Layer 12 of a small transformer language model trained on English Wikipedia (15 layers, counted from 0, width 128). Numbers have three digits each and are written without spaces.
Take only the direct path to the model's output, skipping the later layers: a vector added to the residual stream pushes a token's score in proportion to its dot product with that token's output vector.

Output vectors of the tokens that the questions are about. A number n stands for (n - 500) times 0.0027.
"ment": 351321352738665565419618235483524618555538746606281667267740564595607463380338305529383705599247576589430318687467371191307323243413393668508540394606580255586413820301610597387831632711416505371536296479397621725383539745773378663860420483392407587491419578464623545294637351615336439744614457531420544635530394505489636394507606411351223410551455559514223346666439584565662457545509
" Ch": 560465370631545505225477507619460426489383480563476564523416625532453481546572382605540725401368525455579600648446656507613544416547574471401479543552613322456588407451582424570579656458608570396667650480610576586500409410519613645464305468494639414571496493584497500460414380666408457556399444485444345400419529469518464597398497459455519494384404477290475419580536436520592632430405
"her": 090386524496657577571443297558570618462480609523573487750532435530341551509352217429624649376482624549492457598583557540464670541483384550527581264564362426451871562254511446702391554503245754449469545676470466794401619440613703543697364606256622626570470588471782556207649288626540289324449406388337514554499577418445572408657647730717388466259212425559374600457436644262483486553203
"ber": 471511327588787573474595495345637768635105519627384353662655777633359653535659504432508398513556659651574279486508471379462450207498539353412701383766622360385518372405552360379597564410332503554446458406470512484498552372546561592728548439475454492444479629498609283610769570526580503681686390501466388396547340351312498613359519373554610486301317651502254512697606354498602539659183
"|---|---": 444528408556778477234429383453435580494455613713398465441623397507647264478391529606354674560488686424356642595637621422530671173402470427472484361742386591530657854312512682626558426454328574302510619539504463715400363635611447709541379366394430587646479489512829422377485242531406295695601365479320494590530356466267695618630335536531481615540257515408517428617556313389530620701373
"el": 367395587365772494500428395792535470414205548542559517418270542516598404568440456399459618473524573601536528530797580596402593396304404606498674390510387522537565516488580536450595388567333726603411462582714497454428522287483483387641506399202426521525480489442810389540596577656576542500446542513497411470318417509548447543405460429720475347518347554477476592515605578422554579591290
" th": 570471384492496623184592437488557422485335539526567596556481482487491501531238380581549590458428631347503571478518348274595416461632528410472555332690473468441556644512589548510519530441444458351468599569448730526496462512514638458634590456526530480656500611539527351490501303694705423489377308523426631427603501530488553678480369562513391626394488426293444659535485531542514559529421
"/": 319418498672565540433500495424660525533489568543450538452624687397560489427429489527472422415490553313403325677404619353476518396510623640509524592573540510459369565458633567498688456571316527340539495521346611629383413348583470571506554539493446382609447583575521421422588479541633556568507375461514475486448738511466454689576222650431519361415440580256498495523680601385408443710357
"ue": 420371580827694346365600662451392440519523550577563630467630332470640535465299031448551597560555471507354307405679548376377631636518493824485641247521509388587550337684543417607382677536321561681415487818472659553525373567400451612672188638118423381466462569431787422652587357677441483610557553512245607500393597476396552293496471228561510452532357730430430661627295402435373644667428
"ated": 419233359747593677429522423565695476394274474650536574528292374578663545546264391510263561664578594478578291401572673435339588407550561667336573416428370368763418772534514568508602749569419666512342448478319537367370491685519481499395577686371698463410396613571614525448499252640792547670616266361446577567456321460345495462341574488593396590499304532528525399640425350387562682582508
"im": 171385510536525440502662439612552543481607519609488570365452431396526706513579417314538349287516598443442481676423429436725475417401485528534456476464611322489555469596495639543550661634572605491611353636506428578271372626597486593729315323378392297549526686615769447557756375662661563409357440304357542607561410281293486369459549466687600415523590542548502381396273410509684476663589
"ess": 333457619581589582523542357655382503588406528630736576244753437630597608527643526289649515376518560408252401430565676292453485477485594508491376148613500300645416378552585521444343559452405687524487557579361540465254596561558453417461352284398655426608492543588807493404694514794753496735611484379554517404275537516306493512434532373751329500356445506544506321472583279590471606533529
"en": 439472567537651608521463678517557482523559630443517369494315460505554470459616382370561362210464508535737535422758706480453367380485524523488461577461327430582500342498467585586565563557579550471448699460427413429626519518454475368650455326246434337603470610425802269527809346699563481482511523308533531476482497508476478356655594468535465439568526583491471412567512379452432585640420
"ight": 492639678700724596559593358382334627513183521749202480339644621368747621499636613398600673412433659471321569575394561437384518528512568684384548226512235459570520810344680426656588714638336228419509473409470587372499491386625546298562566392216449375492466811543748485593335374637634413380435411352389398304318573351342543300507521454687460399545553679503603197601479482608596636636589
"t": 230456150790655539488545514439456585474373599543396492524459384507441681504588521343615472595606633449644593464465519124531562478447507584588547346584376440347648526405607472457502516911632466301588470460391511709628482649533466392468505477089570581563502436525489580430361384508539364753567481595419340544541452569545439424480599615451371497284658449488479663545193610527432561592553
" of": 569456498569517670127514546474617491511388585513573498350600563553406423364510539405564462458361483663464496527618367225585496444502482478564562418561442532548432361577474611730554433444591594492411396466630600422378534448446602547526453554521404401707488576570541528473445453599594439510399455621452568583513680421553507694398516549556355534365454447561228376463603421483488577576513
"R": 182543442578765571415403465382436629428535479447578701309656554503561355488506467581551597600362607520443586495485646592416563321428636407506580457671546408427559596585544448531522454753484638250616456495421545315504553643393419668449391329307488495404489500532680394576522609493635506493536480520371363409459521479471573701294380571580522488593411798378456476407357452286548679469483
"ist": 419444596768595521430482520556701651342311370525762661518398487431449344564544293447544472579525691678433401748510703099370586598631667711351342608496406477675600406406446512514481624491397417651575486446492517557305322627675356457324453390247407354725460692511735533486338597691484426553704484414549604488389642473455383413221740293530410291522513490542479378649377525557347459689397
"ith": 216398373621470511361826428610540595533159378520581803556640332381530575521536320512630349399325754494396469532568744477669501426657737419344604430480613408561386382485478647621527476426299519453419570371497487483407589519558525707632698226258405558446510573413821392376542252807355234529592464485277572550546569396446543459623585421672497478602366766263594329472437656555419579733380
"ge": 173575387607654406547729465472493481344277512629481525390690449360486624379493514550589537628472535598462485462615497479519342299746571479559673417536523376528617443485505404538606568618482732380464669487336544352552168318592458872875548430317484536487446765598535556576506570773314475663640591351287533385503464606302440371483454326532355529220555535476335435707569083490361738595488
"ou": 416520341568719352466509746374329653382299495578402675608632437433645531556267262392558499452433369448350411404711667406362550511451480650500488622522440704683424510457531286363450481476373540480441438574243500580526548742348453457621548423158494500512531491431670497531681426797517581642437300393594606513437439352384493536393616545522712489562608736360512384549716654626483422550545
"9": 478464528406533503335471510377500594487624656652551504457379581444603340505518566549372615567513530465543519577591540397423483426604528480517479510426432473441549662697623553680423510721356609514454550414352442503522363413543454604689347525224585467687400726568460397381581554494528403586369457458579491361454459467232426594542452386670624339580356719514419439475330562458486526718378
"ong": 388489603534608579501477429562426515465280485522542537554455415577243656468433481413463554347293542430375294555414534322434643476501561733238514444577434519714760412405389374606652393546511459458575530414255479546377631535592409587693651282276642452634523551765819430425415349766490469579460534464457452411393439554281453441563554396567746556481627831558543358518681325462616665565396
"he": 109529476454562519476527421670499558477316415508445516512624337459226477549277319534550568286412433559407521584616506560645411533473451486491423538495258589683772587363401558702440614503328664527407502542314624673563564365462561499626462440388609763371497673466701641283719243544513523579479434549309670595467420395439538413677703607559547546255283672569443505475544550192649548663463
"em": 321359621428824658539373517517518545279307480575638530461331477294693550439565210548532425361517702597523407619605378548362434508488504698403583391496281301678505514516563474453473639690552597331561507464585545477461556737567359451790143326434590423641478555626814443485579613556472614460520405488588440536499445369492554510433554412530529471362545507565331480509527335618412392538545
"h": 154430509439653499513586543534553402556202529481356661603730406532449648532285318601636558236175617502537496580611516400688434515471457231519421492485478442446483394389480505813496486512487519442616552560526494612565480468529595385721618513401750305364495469407660606598431579494444510462573526645408419512621472371526386499469688464464650528408387658506488452487451502302574533718449
"e": 206514459472852596538515550497533568426270417480428516502382423519547580491500145425656730552503445568454724419492527500540281471511611686558534455470391511625512411436467847530517541667280525424434466459489426329577586546520575490573511441440448576392496618612695466464360610408333580371502493454487397549514522504475564544605422341642328522612627405509587447494608475536571471381404
"us": 264614554491644413545542517400622520392505440540482548527646559532453649421436454518454602399479563458499634326685509496574706317575525745446558521334282562395335594633526442363275623479463460555451558609493435484462667714677350437728453315369610411551457496277712478605581308746624384499525316429551490542532413560394400545188492544782335469402455580524425505437408584598582457567411
"et": 336340552464762672575345505554521426369476633515422740318455480319581605550581245427567585459422547471545478434818801575420525442601307492552412561573368543827362481565628448554525423417284496548516465414505474511442441476725572386638543335459423433459448447546758481512343512532703615539471446562381413509378533516467650426429525373435227428527396664392372549550487575556528644685427
"w": 223463277432807687278375531528552586384449543481460482671755279418698614588507433523645377415526572246537557790383499405632378477578478431566571468304419442523331484564399384573653400462541503356456336526512482677545659551423576570713509398499546600395520608552554474496613401602546571578437514319559538372476337316486382326359600618645755493393603561348339453643416352602674567709427

Each question shows what one neuron of this layer's MLP adds at an activation of 1. A number n stands for (n - 500) times 0.0018.

n313: 555538609152494591493379409676487476389374580561418443369447418485579403588392596403315573706389476678518463461619422600481516576472436574381511563461591555551532497637482685348438525500546531431539603336455573408512658467428479448332615366532437562476647406467621407626451506542665369576532503635488647455536202603590145589556416646572469414500665626556403451544562362303574574524417
Which of these tokens does it push up most? "el"

n190: 570425610643595542292566529541514468375648408336700469329470664532638564520773364613457618446393651558522656519516602404503335740487479387417719305417278407579181511656392514586451573473471539436435644544503463439583497544400365556676419363531506496595727461328375609523528465538418450575470408367537481251504527540571379460390526353284569466519500602574529500638868384530510446446546
Which of these tokens does it push up most? "em"

n100: 403490490510569672369589639545290436547459354600411500504446511323512604615500452556649716640553341576413382513520523590476635650563388516600574435516354591624339439494452511529581570419342591397423447520471490418630658365510709433416520439699790741342655608690316572617315474465550601437476497562328497468344527493516632379362443404595652514172554343304257583396620510632503439339520
Pushed down most: "en"

n212: 308717350555552369440423588555545591366452717604400420436455592490518451456472652559463674207373570493419626636473406359345579418467555682148536518506332576617486535443381475487585507402520604558542680620513590617513359374392481682438391273433529624517456510559754427467396539489590439472614306518654500506568422463193518528581534528585304531330466819483365470622463437618620586377443
Which three tokens does it push up most, strongest first? "|---|---", "ong", "ight"

n178: 529594558493476576496597368491601459533364506561319557590600569509595682570673497660507627362382444631752706497565535458732608627304375488456633468405553577454486540679478466632521474418355446557564421637443638524405542221441533517516240520380494493468660698362466482490253334472380447491487412617610329630403311281503418406401615300534448607650474556357468393613592422452419560576624
Which three tokens does it push up most, strongest first? "ight", "h", " Ch"

n155: 549641497439503680357550486542628680534367475765283323500404477338477436399474542476480392481402704679476592473405536480417619589587407476497437379506281608660487543674533386725346491713561594476420503487506269478460687521500312751446384576399515464598183460500432503418762324484562607485455386453500518488536412409436516659393547537523485430506503723408567552456419555592432534470550
Which of these tokens does it push up most? "9"

n221: 469349493431522471583306362557449378273439618656496504363342600703471527511374507483595636371374440612530469530486466406568474375448484323490550594304432405538338333371507757520415525553545765646506510372537471439486752500585385559497555468654453678410625575390416513681668551375413574520715554721340371446210425738510463722415479484485358525537369579411386535752697341448772471605580
Which of these tokens does it push up most? "el"

n201: 709510677643497288418470597552461512484410487421645347403360567387624571516477328454569503529528410523685553515600463551345258536484574714360779459445571458552513497494533613418590506675453368460393433558387520565491405433484364396433438653563473543475296562546351444543443555663453657408332491232364748512446468474454513459506513351586603642509510645513298637792513480515522480393591
Pushed down most: "h"

n259: 584543262689395465429577619485578462509466512615457444605429589529577565393503537326680263506537557503512595242622687578500468318671527514633489565596595619447525597423494468399598449530373563526492405534424404413527440558667411305483435597522547446536520423530224404523503576475592463441528509438480366515410314524714638606381416603538643466296427519540577461583331665733422368549461
Which two tokens does it push up most, strongest first? "t", "ber"

n122: 676378563477563476655292430525358423247627567483602619551335527292462450679303599450598614437714665553549541485579584469576589487449387356537503562438366419654409453691555577377389258565456433450409396526416550546481561756506580558537305425594469497487542280519367388537418519388414640464618488517359568584306428565509721425348587405473446451537367507311478592566609553604484620671612
Which two tokens does it push up most, strongest first? "et", "em"

n218: 305500398569513543475642472512556634598539553500562536594489363644307617403547497612479596500247452217540519445419313377516345588547500485604436544289545446631696613443397453607543360548572483595486450339482569552509506485471360564371463484546420510378316599668544411404527404714616535402575613665432383552658413404386735588529471315520516474310669602689522578525560444310658633381412
Which of these tokens does it push up most? "ong"

n125: 593503507692565598548459496311750657586574431572439247395467419574343451635577561640399403728538295609427667564507234525405429548477551424427430489602561488562799532484398375643528480580578328641470445399436585595490609322467549479468620725493519504746531406695519403387549594451237611422558525482460484452310547406474490636480520436322359480592487642564409352527610541457559376385249
Which of these tokens does it push up most? "ber"

n139: 689304764655487579743410613470726503600717320370346345490508619376537485404510577393732422580382357407482620476423333419452547442484494506530561574394548521394434590447506480551342308386472523606380523685464423490400403560462432550455506579474391527549301356420608412649263549556593494518593660459752512518550589589604418619633494456602550599407541500433559494397302562590537509318447
Which of these tokens does it push up most? "us"

n149: 522444373470480578420365546323304491513369471427589550473474537575518418408630301522461326427709678470416427686646681607659558513391442543593472573540477609479588626430537574649388607474443632615443452621737430576307383503416730585329367507574373684500517393595437400202599456490407438679599584311437466382486441497553611500350593637554452394454481314582386624546506723482644420506401
Which two tokens does it push up most, strongest first? "her", "|---|---"

n182: 440428676754527451560519464526565603517395239476364534581590440522585490429394517435330320592366513336471611609474503629439500551520684548452562550375239594594423483560608734356497350597611684580390340398465298380762512500537424525397644409691307528536271445484443331665613435496447359303476519525491400490528686399461465661440477528696546551389517493557591378589403569552659433796417
Which two tokens does it push up most, strongest first? "ith", "us"

n271: 400384634494667313521506443624601568531410497500528345393494409459639596326474563707326517626433605623597494606558384490453389362625506401565505533467553313520548548486515532509413525713536634482383543469482699594512553429460343763456729639388535403409472590407514425303454542461697643612374597477354366550513292360423567443559485369581448412617562595646497521358451300410470598402488
Which of these tokens does it push up most? "ge"

n229: 658461423628521407609424532568424636327464468256425521525567562654586385638338409442561471660464508470426491412593537269497531581585439508284604430460608486291654577617585590494419612447503460435469511440511494373526505500500483369540431434657531441419897681598412276365691463267655536575606469586459568514459491598569306451559376470522535714410464459402448433518597470497465500432562
Which of these tokens does it push up most? " th"

n206: 772506558494474530318378609440445443413652568419589555484382428512665369465533545424456365564363441708245362584543403631446673532506528444536528420410424453320536500515751284335595409550613474373419405322485567535575443572396454401500479453546371616537525290631486614612460606582420538576257485598555684566546598718655568436418559569513451526408358430491718620436588616371509534572478
Which of these tokens does it push up most? " of"

n181: 565423440380760583266393414437549342568556469603510475615426486484708463260308549624600441514410500707572487464611596250328522430347447412362515500428618417366529479548801507487906476607483481408552472486543416440220587510562415409517440617507652420584590310577563657566515447712436417542507582597481308282489386604490333675697609623500595584503410369420574426609517270582571512573429
Pushed down most: "he"

n51: 472549546562458540493515524332549564645522469628594419246454670527431466487574477475552329607470689468652575619566503534503618519585466268567637337427368506521586404554482397673284402506484644353371550580414490753412517312595489312534546557612290410565738451373457545248715426523397529586487561500500580298604625506343592286478475556384635526392510459510447478506639572564563445646311
Which of these tokens does it push up most? "her"

n251: 532616487516561428458473661527419539434586634442670455540537348582625350191493613460391598198560437648542716485599357328429520641416423673358517433497500406428638356527488572669338484431463412346586567516636510603584588380538514500479322627546588596494533708362496739561330463460581481579314473524465494567600579548600474509576359503540547394413393557602543264539588552514410403294509
Which two tokens does it push up most, strongest first? " of", "her"

n152: 381565462620353444579449471391644391527639404693592541236750613577649350561581466585591500534611490517503359474335471453558457599520690516420320439465575635773186422516443717590419631581434597342352506571419531370517409548430333440455516483514445419628725474356431469497621438690520692519459625409631494658443645328319486481396670528521417326525712439544539549530517521322348399307553
Which two tokens does it push up most, strongest first? "ess", "ist"

n217: 658506492338377514378490444618548319595392589542634553451333497581443495478394539521562567625540541492317441644422471480508517764443502606453423748440461429260480401410492534333517565640473611618505442406500570598573567560333444526521508456463442629411453463487684533540676413589608407449584479429447600558509434428431466490352527372386492686508599439563391411548593500432573507589532
Pushed down most: "et"

n165: 504563518528678625584526478490661349463676750461413356586420421336420507483604388460404698413536455392565470412510431683479493552764552591480569562418358395600464662323520628474543579387637664513600425593398476402660457474503299504470637531294776547587451364577399395536518490407736421561552533784459513224540455414530344288637561377224594493565435591593590295406343328394591425418534
Which two tokens does it push up most, strongest first? "ated", "en"

n237: 541664522506481336517681346512415373479668631586403462516541506405402506484626532380397417261465395280559518447700503335572670525500511386594364543465422632944551561538538481465436402426542506390535656229713579374518313500546375688506587481618547432521403341560662422536611616752570491448522468490629577592438376540467388477537537500461494544442370457537458467522509433404488500464561
Pushed down most: "e"

n209: 409537597605414365574566346523543566530448506407479540877587513532440442543643605515732384488458511509589683641704474490537538586536696549491460474488378438337465547435331469422582512591406508497431497338558457531476497523500571656390668497297491544533425564471393568363481471503696552264460405327410442401595500363616547620557350561270524264583606574627580420481383590511351503384527
Which of these tokens does it push up most? "ith"

n24: 724685487470493524377420440575344550442507455644411649469445599612438500582534407532493500460568503546416554540589422531411521480567620386401397538450651721423405419652300402550432409792297526556511416395647616510516606413532306462425718513463391544405393469525245615525202393615308634485464491339470544615195520487641510353477606554588704738500578590402487679497452633512423462400606
Which of these tokens does it push up most? "ou"

n110: 662621423552493422266554581733552468765561533542514490606436486545393516360415337434628594283338465341552589481483438717528618589487561673390452619506599295537408576405510525552436476382639314516524360302789448724601405436459405390402507483318552603663473388592589500657439546550563544550431477489607630165354531500611591356598698519189530545468551489585447566515382441469480396506316
Pushed down most: "ge"

n138: 540600507557755668496447496497396324581367562551416446590524817516390424490400604452539511554506385480472529453352374423630597450546500376447543511343583647518585500725531644506634539503214304472494400457380604453360354556402859420689391332425550642423616392573511491681531385342474325399557528305646519582524467520395490564675382358400510610441306399510397565401533709593519607569503
Which of these tokens does it push up most? "ber"

n227: 555436405409672407651413511607628358480500373456393537386544476459542382424683382407578666520526357544623503528591557507554451641445447313380578458535443396546610628259678497412662332523359500393325300557487527517340548522319507330728519454309405649755522484506553651685333618476464404647339484518656573535469543540417541533583480439531736624593434472384452565308575568428663419370695
Which of these tokens does it push up most? "el"

n143: 457652363533553588377347394522414509494549510367543321599427391575409472559524520427388420401483402526630456429494310351543682474214515417599540358578539318486466441670426524528629238523456351301299607392553536569577661605448485333559351559803497432605572484746555427475428396374427334473592645654524531354555755653559591623497526425547474652552494600546595602580616527497423630428510
Which of these tokens does it push up most? " of"

n318: 746574295575486638356719468519649468471734637606483473601361458516395596460507561532393330551526338426658481642351433433571605366477589528298329592468647593726379432391525528472476262573519551636506591453506439645467225525351287556408249507449386556545535320716459447538486490552441547694537595507537538494580493573273531421457628384517419416437500598567581539555339442645673581405399
Which of these tokens does it push up most? "ist"

n194: 568362517579608547568549294463378466545419459483428368463520385512590553558331480487729528333478646559555557561588497572742588686545480588648698277475402524350483445476387443632231385603343488617597441230688470533682587577452500453497619571460666480364508522387723653441385537567475461206549577444434565417653503361500387461445551456608547572524391514568478364247551480650433477395513
Pushed down most: "/"

n208: 419355544556549475641471661442534445512558339652494435437524506471560465424471404617683364417440688648641308373503398606466248383425489526592497455575384621690657635616282503442380467542420555630463603543662515583548541583572629408544632491503451567565512500371383415375414611304530321475478555432402433451436588515232319561500509586554476374446542407558686550441497516481619451735422
Which of these tokens does it push up most? "her"

n272: 400579372392652516656568213461529500362597350641352471507439656545444476324575475424510450601427359649479546556512545334313405393494612488565533580524541459426506543576556451708617485491494593366505500525390433712565514536426426507593573475465586190582215388467450686632516524204445728465443485587405533578674556431455580692344546634526702630529478559594461515355373446494445517390558
Which two tokens does it push up most, strongest first? "R", "h"

n258: 563334387541466327448428522548391348572644366537517598570595497452647532637493615397414585530572290571589587449487513574584325571415622716405573362611614509647659483494683483421400427533539512497488530634589758422395575339354470364522536580617338270659543641619515447356472372393331497497564386682306564440283707623270579485427480466725490487629596465287426399503424721439490371398490
Which of these tokens does it push up most? "ue"

n146: 535567497510478376295562541366478772716459488705563471536405314371399349667510392594483416519489582532461527506714647593560523484676551497375527417619374538564571433588672419565445637597634576602500500632497557370413573637512345441455457628400527398595271570546738407521688434467411365445456384291451350356464651556515487529506466334445699500367366474541421405412360420646432579410552
Which of these tokens does it push up most? "ue"

n306: 269422720539506403610446631408366592465470530469383411483532440524490582503460461543338406392521461447576436463567424477481436289476458632602543363503544760553509568438580531411546429492575327526469445514618514233522414536606429549295535522392505638604392566471410426484581556609554654569408589612535510555477461547571466432448546523583371344549538619522567645510568587520424711400422
Pushed down most: " Ch"

n60: 489601616361635441552509396601619475471540471480601453462586434554626420513458646545364504426575562612465798535471525493557437628359488616418564387418369466278359474447399466671497361570649655322433527283433338696500620519487366437309558613455513284438565577252436651362633305458620370404412437525448678487531690663749521540377539509500493473472324328473568692582576449388601641278474
Pushed down most: "ber"

n216: 331601431402518699535370512568373568605546437202787431496636311388513527379470254297458561432506467359483403493441310530450586382524548467409351447453779418515426436473537533655688285285538596402450649446727587550528513416722643459524483730474574426479403534524653582640194517541542326503421453546585459395563521390548559647801465419437774432467755627514393451450518311565423619432594
Pushed down most: "us"